Layer 5 of a small transformer language model trained on English Wikipedia (20 layers, counted from 0, width 128).
A neuron's activation on a vector x is SiLU(gate . x) times (in . x), where the dot is the dot product.

Input weights of the MLP neurons that the questions are about. A number n stands for (n - 500) times 0.0012.
n1 gate: 661,500,560,296,626,581,537,529,550,659,539,533,289,677,653,462,563,272,331,492,525,585,357,395,490,764,434,698,343,452,642,441,609,662,348,507,607,569,607,408,595,430,461,481,512,511,383,451,608,263,573,385,626,440,605,627,306,346,325,322,308,474,547,346,747,406,555,454,532,573,409,569,507,617,562,565,512,369,492,459,477,344,396,564,507,329,448,420,504,356,715,633,404,564,478,418,745,506,579,605,673,704,461,318,373,550,475,452,748,531,770,659,397,620,362,122,531,619,603,330,485,500,721,645,449,572,470,688
n21 gate: 357,601,492,508,161,618,325,511,324,479,551,374,308,532,752,431,686,473,651,496,377,456,813,706,424,449,422,569,481,360,399,531,518,701,495,308,496,363,704,571,553,558,844,376,557,675,377,591,647,393,422,454,372,197,387,477,533,574,603,570,359,588,676,753,487,469,745,456,314,697,665,661,257,623,671,700,634,747,504,477,500,492,508,339,331,555,546,667,363,543,496,438,245,538,215,469,542,421,424,371,379,439,452,206,602,251,318,695,448,753,390,467,423,379,614,504,440,512,558,530,744,606,717,306,410,360,554,389
n30 gate: 445,419,347,507,522,355,554,575,302,524,477,621,521,341,445,320,521,619,688,493,733,281,531,383,559,745,500,583,603,564,595,243,553,516,386,476,414,378,678,392,631,507,555,428,522,691,422,485,489,357,431,468,536,510,673,608,559,660,545,274,528,514,459,593,706,484,588,646,485,703,618,370,467,533,592,397,402,430,507,544,724,433,317,739,471,471,367,534,751,452,357,642,677,395,391,359,703,587,517,651,754,453,477,464,522,740,708,420,478,458,610,351,539,470,461,420,406,402,535,606,476,653,515,471,476,413,612,717
n67 gate: 635,346,666,455,654,575,446,669,475,514,688,600,361,285,400,638,622,300,513,438,388,564,292,375,447,603,448,538,507,360,414,660,338,600,741,310,483,496,724,762,441,302,453,516,509,686,504,512,588,627,524,232,491,580,361,653,346,458,470,595,500,586,496,328,848,492,824,500,619,432,378,401,256,244,393,667,576,631,504,494,397,366,414,530,309,459,540,382,571,574,624,544,701,575,666,609,630,388,699,432,716,811,578,699,434,418,439,532,696,370,856,488,541,552,259,250,492,421,589,352,360,362,430,632,405,614,537,522
n68 gate: 594,542,514,371,720,603,424,519,571,388,614,508,308,500,451,541,404,333,462,208,562,359,450,660,538,371,500,388,400,559,467,701,390,480,725,379,597,567,701,666,420,475,274,481,370,305,489,442,560,434,586,220,747,524,559,665,236,327,368,548,353,613,422,342,839,609,436,549,702,425,510,517,472,565,313,621,517,611,507,475,441,504,338,488,430,437,765,433,646,541,431,586,600,483,741,451,417,575,514,532,563,609,667,594,513,586,452,482,612,210,637,482,637,441,255,248,590,613,655,489,529,567,386,588,529,437,471,474
n99 gate: 381,260,431,509,517,410,504,599,449,421,750,533,532,540,599,497,496,457,592,349,654,462,425,349,552,356,382,602,673,425,563,419,568,474,596,532,456,659,612,556,646,263,354,487,309,574,601,514,435,494,500,440,306,428,543,423,719,373,518,549,444,696,377,437,415,314,663,442,345,507,370,531,365,500,365,752,356,443,423,518,537,351,526,602,375,429,622,326,615,349,535,618,321,686,452,391,507,483,497,488,605,510,481,485,336,489,475,562,646,524,541,438,631,525,537,465,415,644,520,490,663,577,700,556,231,507,497,626
n112 gate: 510,547,617,663,412,573,274,614,435,271,429,446,260,516,616,327,478,365,542,424,433,574,397,602,373,644,367,588,432,544,538,441,452,479,430,566,599,435,449,278,646,314,484,462,390,606,515,484,581,763,566,395,572,398,252,682,401,357,412,657,609,642,748,714,496,297,528,407,512,548,195,404,564,598,571,536,512,617,364,536,288,519,424,468,606,508,493,347,412,394,610,677,219,642,391,586,619,619,593,661,554,438,561,569,332,777,348,419,427,323,542,548,603,528,417,564,350,504,692,632,633,453,666,677,387,649,545,668
n120 gate: 378,589,291,123,340,504,597,510,418,442,504,504,696,425,393,434,679,452,662,329,614,504,571,563,484,679,559,618,485,452,573,615,513,424,472,289,356,311,755,802,684,213,458,536,361,320,622,488,550,614,362,532,554,481,468,597,493,467,444,297,693,367,445,483,633,342,474,479,448,681,349,337,313,711,601,469,344,573,476,517,390,343,260,500,227,549,416,445,595,473,635,512,359,551,738,515,824,510,612,835,496,458,485,352,529,518,757,397,533,352,440,373,474,319,411,302,587,527,476,500,635,422,535,530,441,254,584,415
n122 gate: 467,628,556,602,251,474,513,614,423,754,574,474,508,587,618,726,661,504,605,404,526,578,353,448,567,230,318,505,518,720,421,475,623,176,559,446,661,428,388,430,383,570,583,384,479,462,748,494,184,578,542,390,260,633,476,556,545,459,534,540,522,551,454,471,521,526,547,565,470,357,412,806,291,611,698,312,472,668,635,636,373,614,496,349,478,344,574,603,295,831,434,531,578,694,500,462,613,304,390,300,553,402,511,656,705,482,437,244,500,360,416,477,449,437,453,571,407,754,504,154,419,431,228,587,600,652,374,687
n133 gate: 534,316,577,462,500,528,369,408,687,453,447,479,623,598,500,584,496,496,657,436,451,446,533,500,573,538,298,434,629,624,478,370,436,616,578,413,443,470,488,305,424,367,582,500,722,833,387,478,485,507,475,437,433,451,769,500,536,465,678,354,242,381,638,882,619,322,545,728,480,332,427,703,252,359,371,471,569,578,481,551,447,273,489,607,520,629,530,525,633,407,625,629,429,786,558,477,644,490,307,480,572,504,610,428,530,417,146,640,611,332,533,504,548,743,313,482,672,586,636,515,544,366,239,348,438,624,504,369
n142 gate: 394,363,325,379,457,542,411,647,417,683,685,543,635,487,590,425,565,609,599,640,464,668,406,476,485,496,549,400,623,434,608,545,450,718,473,534,292,563,480,435,555,523,338,574,673,283,574,416,480,650,383,469,639,457,515,809,636,433,484,349,621,515,590,642,553,788,977,408,538,342,536,357,449,395,403,313,321,493,477,516,333,446,704,684,648,441,385,608,492,496,520,413,343,535,269,589,527,352,408,470,626,675,643,621,386,642,486,386,673,181,486,249,429,586,353,405,374,441,473,395,682,433,471,512,481,562,512,300
n163 gate: 526,557,603,521,582,833,584,541,579,397,298,404,528,539,475,309,677,364,414,474,485,490,544,293,492,739,560,455,497,363,481,534,593,603,489,388,369,595,493,503,565,408,413,537,547,553,506,533,569,491,459,353,482,635,433,486,486,431,445,396,471,468,491,453,596,515,624,639,545,604,419,511,646,866,594,622,453,558,529,496,513,356,405,599,497,402,611,671,497,595,423,617,543,357,450,496,579,533,479,410,589,474,491,450,414,647,608,708,664,652,720,266,518,456,692,473,566,509,718,416,670,615,607,252,612,589,538,379
n166 gate: 438,351,690,443,273,460,446,628,402,584,515,634,356,258,473,237,448,621,691,625,462,442,382,451,480,512,701,551,571,450,391,497,473,648,238,575,535,358,693,711,463,515,393,504,668,446,412,572,599,471,536,429,563,541,503,486,565,529,428,376,538,735,485,451,691,676,609,503,691,467,529,400,594,565,655,596,584,427,562,423,522,500,613,470,426,547,368,470,532,317,513,488,541,411,536,515,595,429,491,500,568,529,406,491,469,604,523,549,459,354,770,503,480,378,531,386,598,589,537,494,494,521,217,672,536,533,337,582
n190 gate: 520,500,619,318,484,500,439,539,456,508,578,548,569,578,595,569,585,507,626,612,491,414,290,452,396,590,470,511,587,546,691,695,553,445,397,637,522,503,335,588,586,381,558,398,503,571,391,580,449,512,602,448,645,356,844,588,403,481,526,409,301,666,533,552,418,314,599,570,563,449,423,468,462,465,497,422,445,468,651,674,475,482,586,595,441,288,476,711,406,448,555,443,689,542,479,526,671,568,256,403,668,589,590,240,508,369,434,545,585,460,523,494,537,625,457,436,554,462,697,348,551,527,407,606,461,474,521,508
n1 in: 465,372,480,671,447,462,305,462,536,618,503,601,493,492,527,586,350,648,425,585,563,373,534,463,509,447,589,566,605,679,280,172,594,229,629,473,688,383,566,596,423,517,522,482,616,327,549,616,392,658,524,580,327,595,392,408,574,658,682,455,644,545,222,371,396,702,535,518,413,295,666,670,655,569,391,500,560,682,374,471,391,371,517,541,589,560,424,429,493,848,624,366,407,632,439,610,247,533,480,506,440,392,646,638,603,434,733,469,379,554,378,579,682,511,580,688,425,500,497,496,438,591,560,365,520,369,465,528
n21 in: 394,718,387,158,414,662,242,503,406,679,456,368,425,635,547,591,615,370,496,512,551,280,470,625,395,566,349,821,416,434,203,264,558,556,496,493,551,473,622,618,588,492,682,515,440,362,442,472,532,402,515,561,461,486,569,322,415,393,553,464,612,658,519,443,443,439,628,440,400,734,784,634,212,548,633,579,581,361,519,638,648,266,426,214,486,418,515,705,331,443,621,470,500,553,455,514,431,437,452,375,556,544,632,397,476,242,659,504,649,154,322,416,535,319,673,504,488,741,538,554,629,448,587,540,455,215,581,602
n30 in: 573,561,360,369,415,637,552,460,426,322,435,548,465,257,432,489,561,665,705,628,500,481,281,399,486,547,521,483,543,260,630,462,446,701,776,644,246,625,332,375,411,919,367,597,349,468,405,379,504,671,712,550,358,527,449,504,443,563,515,641,609,475,416,607,461,365,513,418,680,362,652,466,610,402,368,591,536,637,427,390,277,543,580,392,497,449,314,297,511,418,447,439,521,376,458,575,418,602,517,535,406,727,448,443,497,540,429,682,718,538,617,636,735,384,576,626,504,597,400,577,315,500,570,534,729,589,453,449
n67 in: 297,408,352,546,224,467,634,461,317,529,644,449,426,513,445,562,546,467,253,589,522,421,530,517,500,485,567,249,514,684,454,327,520,347,297,485,690,442,339,459,274,643,440,549,548,345,585,439,69,525,719,530,418,582,454,274,513,524,532,319,589,515,374,456,338,429,574,457,529,358,528,752,507,548,568,541,538,486,768,442,477,439,273,431,497,473,504,478,399,595,723,365,590,522,319,505,572,513,518,400,449,602,547,640,698,137,543,417,496,861,443,714,640,634,485,781,523,603,515,254,594,740,459,336,493,455,454,540
n68 in: 412,506,390,603,393,552,424,424,399,609,421,543,657,606,633,482,514,546,485,509,500,463,541,479,578,606,680,447,478,703,467,307,600,470,382,599,595,417,433,432,447,592,623,523,563,436,600,526,318,526,456,470,277,508,491,388,532,525,487,469,490,362,334,319,359,553,323,503,299,570,508,782,511,519,447,392,393,398,615,504,570,542,451,398,563,427,411,616,488,599,513,450,435,521,555,464,375,410,382,615,428,352,503,412,562,356,559,521,307,695,167,678,442,705,500,548,482,480,527,424,391,657,600,368,617,529,342,595
n99 in: 300,494,483,452,444,556,460,503,503,503,636,544,578,510,595,428,574,423,614,357,616,535,479,387,428,385,379,619,654,460,540,399,622,452,571,524,428,625,591,521,723,260,365,469,378,399,609,411,393,547,500,573,324,359,614,426,627,465,578,506,582,699,357,244,428,402,622,497,377,512,428,607,424,407,452,649,393,451,441,479,500,313,544,546,480,488,585,301,591,524,439,615,244,606,452,500,399,613,453,581,642,494,389,441,379,452,385,606,538,598,508,536,559,523,565,358,478,556,500,419,726,461,593,500,299,474,512,587
n112 in: 386,582,667,667,504,546,356,593,406,332,457,398,307,539,622,362,538,300,511,507,376,555,438,577,509,550,437,500,448,557,489,414,348,386,525,576,601,327,579,357,680,367,452,486,430,562,536,479,638,762,541,454,552,430,238,539,438,259,270,556,737,603,810,646,383,384,507,430,527,483,212,397,554,626,559,569,451,547,357,412,443,401,401,579,646,500,507,449,352,592,729,667,372,614,466,582,627,545,507,618,548,431,641,510,220,801,407,503,457,307,588,538,646,523,567,594,453,486,657,564,549,442,592,619,476,599,574,647
n120 in: 376,565,291,120,413,621,526,375,425,461,591,534,801,449,560,409,639,475,691,433,573,564,659,561,465,605,588,491,493,429,609,566,558,354,545,252,496,472,774,753,736,312,508,460,302,376,677,466,384,606,413,512,609,500,481,453,602,452,595,302,604,365,519,471,467,326,514,536,462,663,355,433,320,670,573,372,335,489,449,505,453,299,239,508,323,476,442,481,524,438,666,477,357,575,717,486,746,656,708,707,388,432,555,361,566,491,708,443,393,601,384,412,393,438,426,313,544,515,504,492,671,395,446,585,424,280,519,319
n122 in: 595,569,565,542,359,571,660,444,365,512,382,431,564,618,519,678,550,462,589,441,572,529,510,555,590,277,422,638,566,623,424,566,537,219,612,476,705,426,434,380,559,483,409,562,637,692,637,626,347,736,453,590,215,747,538,645,460,564,529,548,446,386,443,467,541,652,650,464,451,364,613,464,378,507,681,402,392,497,416,691,476,424,533,456,465,570,311,460,504,799,344,541,543,607,426,546,321,494,351,336,590,336,457,618,562,504,588,490,404,402,64,315,452,234,445,408,468,620,493,448,588,332,347,591,514,745,410,476
n133 in: 517,310,588,308,360,316,333,569,723,214,413,512,604,577,533,603,464,528,736,421,535,396,580,451,572,530,270,452,625,603,459,688,372,652,547,331,428,368,512,386,428,467,597,528,624,637,387,489,531,525,504,500,517,493,823,524,448,477,634,227,272,478,450,778,614,372,681,642,488,250,306,642,381,434,419,511,540,525,463,428,582,356,657,724,354,523,640,468,576,500,504,683,447,682,367,473,401,348,326,516,471,584,567,555,533,417,270,602,568,298,269,463,510,635,374,423,614,546,529,451,467,256,336,356,428,536,570,418
n142 in: 427,393,497,288,422,614,424,620,311,549,613,331,694,440,649,541,409,496,478,515,321,459,610,586,514,577,543,295,490,430,274,377,508,629,323,458,489,707,627,561,650,453,447,523,652,345,809,532,425,610,468,496,594,507,576,708,494,616,523,274,463,438,592,600,519,578,892,541,622,372,615,567,476,386,394,239,418,528,343,585,599,449,598,550,623,533,432,395,374,331,606,475,294,504,388,342,295,497,410,348,713,654,586,697,516,370,589,547,396,406,423,378,400,531,406,366,440,584,382,310,593,278,512,443,397,473,478,458
n163 in: 663,453,434,330,464,394,434,468,743,497,497,588,663,441,729,510,675,434,640,462,515,411,416,522,508,679,375,388,682,582,611,527,398,511,614,411,513,338,423,431,546,538,237,439,556,598,465,495,353,668,454,484,621,458,322,329,402,337,567,491,408,389,294,554,561,388,605,375,442,562,568,452,479,500,533,469,606,545,628,500,657,671,479,685,448,523,431,300,694,597,510,516,524,507,460,488,421,598,351,525,594,474,464,319,506,621,530,309,575,271,476,409,407,294,322,428,370,479,384,474,425,411,452,623,404,449,453,598
n166 in: 578,618,589,384,631,721,459,473,429,356,459,577,595,493,465,461,515,391,603,475,349,536,362,379,471,380,556,264,503,480,632,364,706,552,347,598,474,439,739,636,683,565,619,456,677,485,637,477,487,444,613,441,539,591,415,379,530,578,473,336,465,481,598,470,497,529,503,542,439,392,327,605,443,707,507,387,573,313,547,314,510,600,458,613,417,497,528,494,199,479,611,503,512,313,470,629,662,470,368,379,630,574,357,584,500,560,506,413,506,418,484,568,549,245,481,479,445,473,311,557,454,564,459,332,717,564,441,613
n190 in: 522,462,606,405,522,320,537,469,481,307,489,433,706,520,604,335,438,490,578,656,431,456,405,426,524,363,458,482,566,409,533,686,422,375,595,471,488,627,478,476,541,407,497,574,459,723,543,386,550,629,465,500,480,494,742,707,337,675,609,444,297,494,376,433,613,398,514,544,503,530,257,500,359,478,525,618,498,437,552,366,399,419,483,741,456,386,428,482,420,741,443,524,727,590,553,427,467,523,451,492,596,422,267,427,530,659,395,584,593,521,440,389,461,539,527,428,689,462,578,396,530,570,526,544,618,568,545,369

Each question shows a token from some text and the vector x that enters the MLP there. A number n stands for (n - 500) times 0.0032.

"ance": 518,503,504,507,528,552,549,363,576,421,375,508,535,509,506,507,480,426,593,446,545,498,633,441,496,603,612,405,450,554,497,494,517,730,480,566,547,476,474,494,467,527,513,500,586,546,525,516,416,535,523,511,442,573,462,510,452,472,492,468,414,437,407,506,490,463,408,438,460,629,484,505,571,439,472,667,423,519,528,500,438,653,491,520,722,496,501,469,565,463,495,567,553,406,438,481,332,567,524,492,534,429,462,424,430,490,361,549,502,437,523,438,421,524,499,526,596,492,450,470,468,587,558,510,608,450,529,524
The two highest activations, in order: n163, n120

" a": 621,451,384,457,549,433,480,164,323,539,388,555,403,500,456,487,529,492,382,494,486,520,525,528,500,471,433,499,382,602,484,607,457,464,465,430,449,485,490,504,629,435,479,500,465,387,638,488,577,416,492,476,414,561,622,441,483,466,446,548,560,435,509,462,558,532,541,437,574,424,471,546,529,597,413,543,593,545,509,504,437,497,559,462,425,536,479,478,563,485,491,479,544,434,490,499,439,612,499,397,415,485,571,545,558,447,533,513,475,428,458,436,474,703,486,479,477,477,537,526,498,522,532,492,471,517,494,577
The two highest activations, in order: n68, n166

"0": 696,602,598,452,422,590,443,132,482,523,519,514,400,560,447,474,487,509,507,487,502,510,493,582,513,613,529,499,511,461,488,517,548,601,444,535,569,496,514,531,600,523,388,501,596,562,464,533,496,506,498,520,537,413,595,432,606,501,517,474,474,304,536,427,509,499,400,533,567,453,508,448,521,519,548,479,443,437,504,500,490,525,420,435,469,440,517,547,448,457,492,428,519,430,460,467,374,572,400,519,472,471,468,503,524,451,535,510,570,620,533,497,558,381,563,566,403,509,511,502,546,514,655,479,421,528,436,493
Which neuron lights up most? n133

"m": 486,500,525,461,577,533,547,444,498,471,401,437,544,469,486,495,475,422,427,441,471,483,438,466,488,422,570,448,620,447,389,471,464,473,460,549,539,466,473,521,561,578,448,500,476,428,427,498,561,447,568,527,498,593,590,521,507,578,539,605,572,579,484,479,499,592,528,477,523,498,483,593,543,521,516,529,558,452,492,512,567,589,551,430,647,483,579,459,468,460,385,535,487,495,461,502,333,607,430,452,518,524,419,611,491,489,485,535,505,514,308,547,452,545,473,414,669,491,480,498,526,439,385,446,544,468,511,437
Which three neurons fire most, strongest first? n120, n112, n68

" the": 410,434,482,537,460,403,507,396,471,611,496,557,411,506,481,454,492,514,561,490,534,496,454,546,489,569,495,495,454,473,498,541,478,466,480,458,425,492,561,514,536,510,492,500,532,442,330,497,532,499,480,481,471,364,524,529,505,510,529,482,543,515,539,540,504,536,493,491,523,506,441,457,544,571,520,405,734,569,521,502,485,491,481,494,445,538,541,531,490,531,514,478,519,506,497,501,462,665,556,590,516,496,585,518,413,558,474,532,537,424,709,486,504,489,494,527,509,496,496,512,510,488,398,439,510,602,475,567
The two highest activations, in order: n112, n122

" (": 643,538,542,451,550,471,458,197,599,602,523,515,440,422,483,512,548,582,460,528,417,471,502,504,525,555,503,476,644,469,505,427,525,524,516,540,536,490,526,488,531,492,495,500,491,675,581,481,626,569,546,478,505,601,485,503,628,489,538,490,441,462,539,530,504,471,548,477,342,449,557,446,516,455,521,547,515,488,480,494,561,465,525,448,529,557,538,502,482,514,507,490,564,567,506,504,514,556,434,494,480,461,548,548,488,462,489,461,572,662,429,483,317,521,502,503,516,528,513,515,519,539,589,546,507,463,555,478
Which neuron lights up most? n112

"ver": 358,529,461,615,544,468,563,483,467,474,580,487,492,504,507,500,505,437,639,550,504,499,511,580,514,477,494,443,543,473,483,366,530,473,585,381,517,494,474,482,591,443,523,498,523,595,493,475,571,451,492,545,515,488,523,473,566,486,509,569,473,603,327,477,518,669,518,623,528,356,372,377,471,360,442,463,543,506,456,509,526,605,584,513,588,492,614,602,395,527,470,511,518,537,538,499,525,572,433,513,511,396,488,482,508,393,552,529,532,699,364,511,506,554,595,422,553,562,525,535,479,487,447,495,626,698,477,573
Which neuron lights up most? n122

" ": 462,517,466,455,499,489,483,348,523,519,524,545,456,528,475,527,509,551,560,588,527,505,496,336,498,578,506,488,409,499,513,648,485,493,472,494,519,465,474,505,486,553,475,499,481,464,539,485,532,463,473,545,412,741,468,497,688,550,503,453,414,427,499,552,468,452,583,434,490,476,468,427,468,485,506,540,506,462,503,499,535,438,471,496,545,516,508,416,503,477,557,526,523,507,517,501,478,674,575,538,517,563,486,489,576,632,509,471,471,514,543,482,565,490,489,599,499,472,525,563,538,463,473,492,486,489,510,401
Which neuron lights up most? n120

"|": 419,568,518,521,510,618,472,173,534,539,442,449,561,466,483,560,486,584,525,461,487,455,528,536,504,584,476,518,426,637,512,632,486,443,564,510,526,484,499,505,680,532,475,498,528,543,446,484,432,479,566,453,480,452,409,529,495,525,469,614,509,475,496,536,478,485,458,566,527,439,551,528,451,629,461,498,667,531,564,502,493,580,413,468,402,454,537,457,495,497,510,474,511,438,551,512,455,565,561,407,372,539,519,453,433,512,510,548,500,592,564,509,508,512,517,298,451,482,490,476,570,564,540,535,482,488,505,463
Which neuron lights up most? n142

"°": 540,617,614,460,438,459,610,390,406,481,466,462,480,488,479,458,444,507,453,528,509,524,444,517,510,575,571,479,573,445,526,486,510,630,649,464,359,474,462,511,424,473,565,500,374,498,449,492,404,611,499,464,550,599,512,449,447,552,488,529,476,484,468,499,438,438,403,483,560,542,517,454,578,611,513,542,494,431,477,495,586,618,621,480,584,481,494,541,519,412,425,494,311,558,389,498,506,569,491,320,491,579,493,571,393,442,499,551,449,431,210,472,444,526,529,471,624,517,553,522,535,533,427,515,476,486,481,498
The two highest activations, in order: n1, n67

"e": 545,462,467,516,633,433,493,329,601,504,324,466,396,493,483,539,481,489,397,498,480,507,373,327,500,438,572,472,565,505,461,542,515,606,529,418,488,568,496,511,442,518,603,500,446,419,575,504,575,521,516,503,566,604,541,502,479,501,507,486,444,495,277,415,504,545,503,597,529,418,542,473,636,527,522,481,571,492,489,501,457,443,282,422,484,512,513,589,593,539,506,476,406,546,592,497,453,597,517,460,557,544,490,479,398,462,420,536,513,482,432,665,579,581,490,603,464,503,542,475,488,524,526,497,556,432,462,529
Which neuron fires most, and how strongly? n68, at about 0.17

"ma": 574,345,636,457,641,516,522,394,584,480,478,449,479,521,463,541,481,418,419,547,463,517,457,457,507,520,540,467,660,515,461,472,449,416,471,552,585,522,516,491,694,482,394,503,510,492,455,492,423,545,549,508,598,531,495,476,483,472,563,474,540,606,520,612,507,543,477,514,534,395,380,542,575,546,507,470,540,401,501,505,466,378,638,551,494,540,515,501,538,494,522,500,547,487,393,526,585,591,532,410,366,611,387,495,547,360,457,594,481,400,565,515,534,469,459,594,474,466,413,470,492,471,384,513,632,426,476,554
Which neuron lights up most? n166

"72": 509,423,549,464,511,396,463,122,530,518,579,521,529,538,517,465,429,504,512,486,481,495,495,508,508,526,548,528,564,482,418,442,587,546,531,538,534,446,466,408,542,547,512,500,567,528,546,512,541,475,513,520,508,430,658,525,552,501,399,532,565,328,462,418,515,485,396,528,498,489,574,625,563,593,510,446,462,546,387,499,517,489,533,610,441,467,535,378,512,469,531,487,512,482,389,501,429,576,501,586,373,547,511,515,477,441,550,422,470,406,475,601,524,497,530,461,445,588,608,533,490,532,488,539,554,536,486,510
Which neuron fires most, and how strongly? n1, at about 0.11

" of": 616,503,444,424,404,639,383,403,517,543,460,513,525,523,508,454,506,492,491,512,566,560,461,527,496,412,491,504,353,517,552,394,439,450,541,500,495,406,620,505,567,517,545,500,449,515,533,491,586,496,458,511,525,445,562,510,455,486,450,555,477,476,553,495,488,505,550,513,538,495,566,609,499,446,514,529,530,524,517,510,576,467,587,458,582,447,427,528,472,455,526,463,432,584,581,499,463,635,406,521,485,652,550,534,641,481,499,440,588,454,745,545,482,512,484,587,581,561,530,462,477,563,456,473,544,476,581,520
Which neuron lights up most? n21

" |": 468,542,413,507,531,452,480,108,472,508,517,497,516,501,489,528,492,548,487,524,429,548,601,627,514,522,497,546,475,478,502,499,520,523,430,491,533,520,485,529,515,482,515,500,510,481,457,492,469,508,508,467,505,574,346,496,530,475,502,484,515,585,444,501,507,488,501,471,468,519,539,493,418,511,510,518,545,734,517,501,518,481,478,523,489,407,489,491,465,482,542,528,495,450,511,502,559,602,531,552,471,527,508,536,512,516,530,497,491,613,525,501,482,475,481,443,543,470,449,495,500,574,475,450,493,422,497,585
The two highest activations, in order: n120, n133

"68": 429,466,734,485,439,505,497,158,625,502,575,538,461,493,510,514,470,516,446,515,530,526,468,586,502,494,508,519,517,444,435,378,566,542,484,557,487,462,475,423,529,608,556,501,512,492,569,509,586,450,487,496,576,580,611,484,536,486,429,540,613,371,475,481,493,515,486,474,512,548,545,473,486,522,478,513,480,410,396,498,475,541,561,663,463,458,523,428,524,460,515,462,481,448,501,502,459,613,578,558,393,439,598,480,459,506,524,443,442,446,647,534,512,532,499,548,381,588,569,493,516,641,544,505,548,502,470,567
Which neuron lights up most? n122

"gu": 466,338,523,370,661,508,519,454,242,496,452,467,567,395,469,463,511,537,540,509,459,538,493,430,493,498,557,450,711,476,523,438,450,516,412,624,635,468,635,456,402,585,544,498,571,415,420,521,366,434,578,540,475,535,432,438,471,572,522,437,472,419,507,560,473,645,595,505,546,555,544,532,515,506,571,476,516,504,497,516,494,430,608,473,499,502,498,440,493,405,428,463,508,381,521,515,471,561,572,431,518,441,480,493,382,455,482,547,557,388,477,543,441,537,512,464,492,546,430,474,454,475,462,488,536,545,518,517
Which neuron fires most, and how strongly? n166, at about 0.47

"re": 507,578,386,507,727,437,475,397,618,499,612,418,463,525,499,450,469,485,400,513,459,559,582,315,478,668,576,420,538,467,479,407,495,334,549,651,620,510,513,452,611,493,542,499,543,588,403,511,436,488,465,525,527,456,454,488,571,486,465,569,418,507,371,448,505,391,464,521,500,414,502,348,505,360,456,639,452,465,484,490,539,517,391,421,512,486,577,552,517,506,455,490,541,530,544,489,425,581,412,356,589,460,557,445,514,447,427,509,437,579,440,542,470,403,501,492,556,469,488,511,489,572,530,393,524,501,466,518
Which three neurons fire most, strongest first? n142, n120, n112

" he": 371,436,483,528,478,465,521,446,502,537,550,475,478,554,488,496,530,408,301,457,558,493,552,386,504,636,521,504,420,505,476,747,502,679,496,630,570,505,499,453,424,575,471,500,494,442,456,478,431,636,549,520,510,645,529,427,433,533,516,499,454,587,408,620,514,446,476,478,516,547,606,452,451,467,442,503,524,501,477,498,486,445,432,508,429,541,403,473,654,525,421,538,514,383,548,507,496,626,467,476,480,411,683,429,445,411,523,503,542,511,453,491,482,672,506,574,510,583,485,497,445,462,439,480,509,604,512,538
The two highest activations, in order: n166, n112

"ight": 402,385,621,580,586,555,467,275,439,520,349,483,510,420,527,507,502,466,657,508,460,451,522,669,511,449,546,449,529,486,560,389,550,443,571,467,479,593,527,465,440,567,512,499,523,603,393,514,527,524,524,530,471,493,493,418,451,480,469,649,552,466,423,593,540,526,429,437,533,555,461,483,497,515,461,537,466,460,535,501,448,622,455,478,608,485,521,457,502,575,623,483,460,544,562,498,339,592,603,377,664,438,493,410,423,599,495,418,483,400,491,480,472,485,495,478,454,461,534,494,507,545,340,506,517,534,503,529
Which three neurons fire most, strongest first? n112, n120, n142

"ous": 568,484,627,548,601,595,460,508,454,509,539,576,500,387,513,464,511,475,474,631,488,482,426,637,497,327,553,394,339,563,624,596,505,403,509,537,584,456,468,440,580,389,454,501,485,568,509,496,586,461,497,531,522,472,625,485,494,487,457,630,423,453,447,511,453,427,443,481,625,453,460,636,491,474,527,457,537,459,481,500,501,439,603,417,607,487,492,467,561,488,503,507,466,535,445,528,441,548,486,491,525,571,510,445,491,545,362,455,528,459,465,480,432,451,542,405,556,551,433,495,535,475,445,487,508,525,507,539
Which neuron fires most, and how strongly? n190, at about 0.14

" Me": 336,407,578,517,682,515,530,348,435,471,510,567,484,519,538,501,497,468,435,485,463,501,503,388,503,497,481,490,564,521,450,571,511,525,589,530,639,566,482,524,524,543,547,500,492,494,375,491,547,556,501,466,486,509,540,501,368,480,573,449,433,656,547,530,385,500,435,490,549,538,479,333,431,614,440,539,455,445,507,505,472,481,432,533,538,500,481,541,364,505,493,531,621,495,507,496,478,632,543,319,454,568,414,446,375,564,499,515,499,375,372,523,549,502,469,562,529,463,521,440,474,456,507,605,628,547,468,500
Which neuron lights up most? n190

" de": 441,337,330,526,540,466,523,358,546,548,525,538,382,489,492,479,525,448,567,523,484,508,566,328,502,481,485,524,443,416,509,395,477,458,554,485,306,525,573,526,423,641,542,500,381,607,620,505,508,589,482,456,396,584,525,548,427,546,425,540,475,379,395,353,494,502,522,526,547,554,469,488,551,468,459,563,521,527,474,498,484,422,518,488,547,490,444,466,558,417,446,569,533,516,450,501,466,643,329,404,491,628,593,447,448,473,490,470,601,577,471,492,535,446,544,563,532,508,548,495,505,502,442,381,561,536,542,503
Which neuron fires most, and how strongly? n30, at about 0.18

" at": 458,466,384,574,561,508,464,309,294,585,498,426,527,544,473,443,507,499,555,448,558,544,465,465,509,519,443,438,497,342,514,358,525,666,527,511,377,537,515,525,436,494,463,500,515,712,499,453,599,440,472,483,450,451,479,538,504,511,473,526,462,449,608,427,474,456,455,526,551,544,575,422,488,474,514,587,524,519,569,509,453,491,509,600,541,513,461,437,462,479,484,520,578,550,619,500,461,580,471,516,387,563,516,421,563,533,480,484,524,342,643,518,539,580,559,617,472,504,512,505,552,465,352,493,570,669,498,524
Which neuron lights up most? n30

" It": 453,541,498,504,561,445,566,302,606,530,536,513,466,560,501,483,560,511,511,486,475,489,509,552,495,547,481,549,437,584,469,617,511,567,502,642,561,539,561,490,453,673,581,500,395,428,513,475,404,554,374,462,549,506,473,468,495,472,529,493,543,576,686,587,468,606,522,533,439,645,540,405,423,507,518,457,427,481,307,496,545,603,508,586,467,519,445,583,485,513,520,494,557,512,536,500,455,607,548,500,492,399,624,449,452,561,461,428,564,616,591,540,536,581,507,565,579,560,508,509,490,505,451,551,568,631,505,532
The two highest activations, in order: n99, n67

" in": 460,495,395,489,482,443,494,210,620,531,406,479,545,492,470,454,522,533,487,504,523,535,532,468,499,609,441,548,498,514,507,400,493,625,507,612,427,405,563,497,540,501,496,498,438,499,449,495,571,495,472,506,561,474,562,541,477,489,500,478,434,551,500,521,511,498,439,565,502,531,568,503,434,489,506,611,538,603,490,502,404,586,624,452,597,503,539,366,394,543,417,488,545,543,534,510,650,642,460,543,483,490,562,422,651,691,558,461,526,602,756,519,497,448,466,512,502,453,505,541,487,573,455,420,609,567,549,498
Which neuron fires most, and how strongly? n30, at about 0.3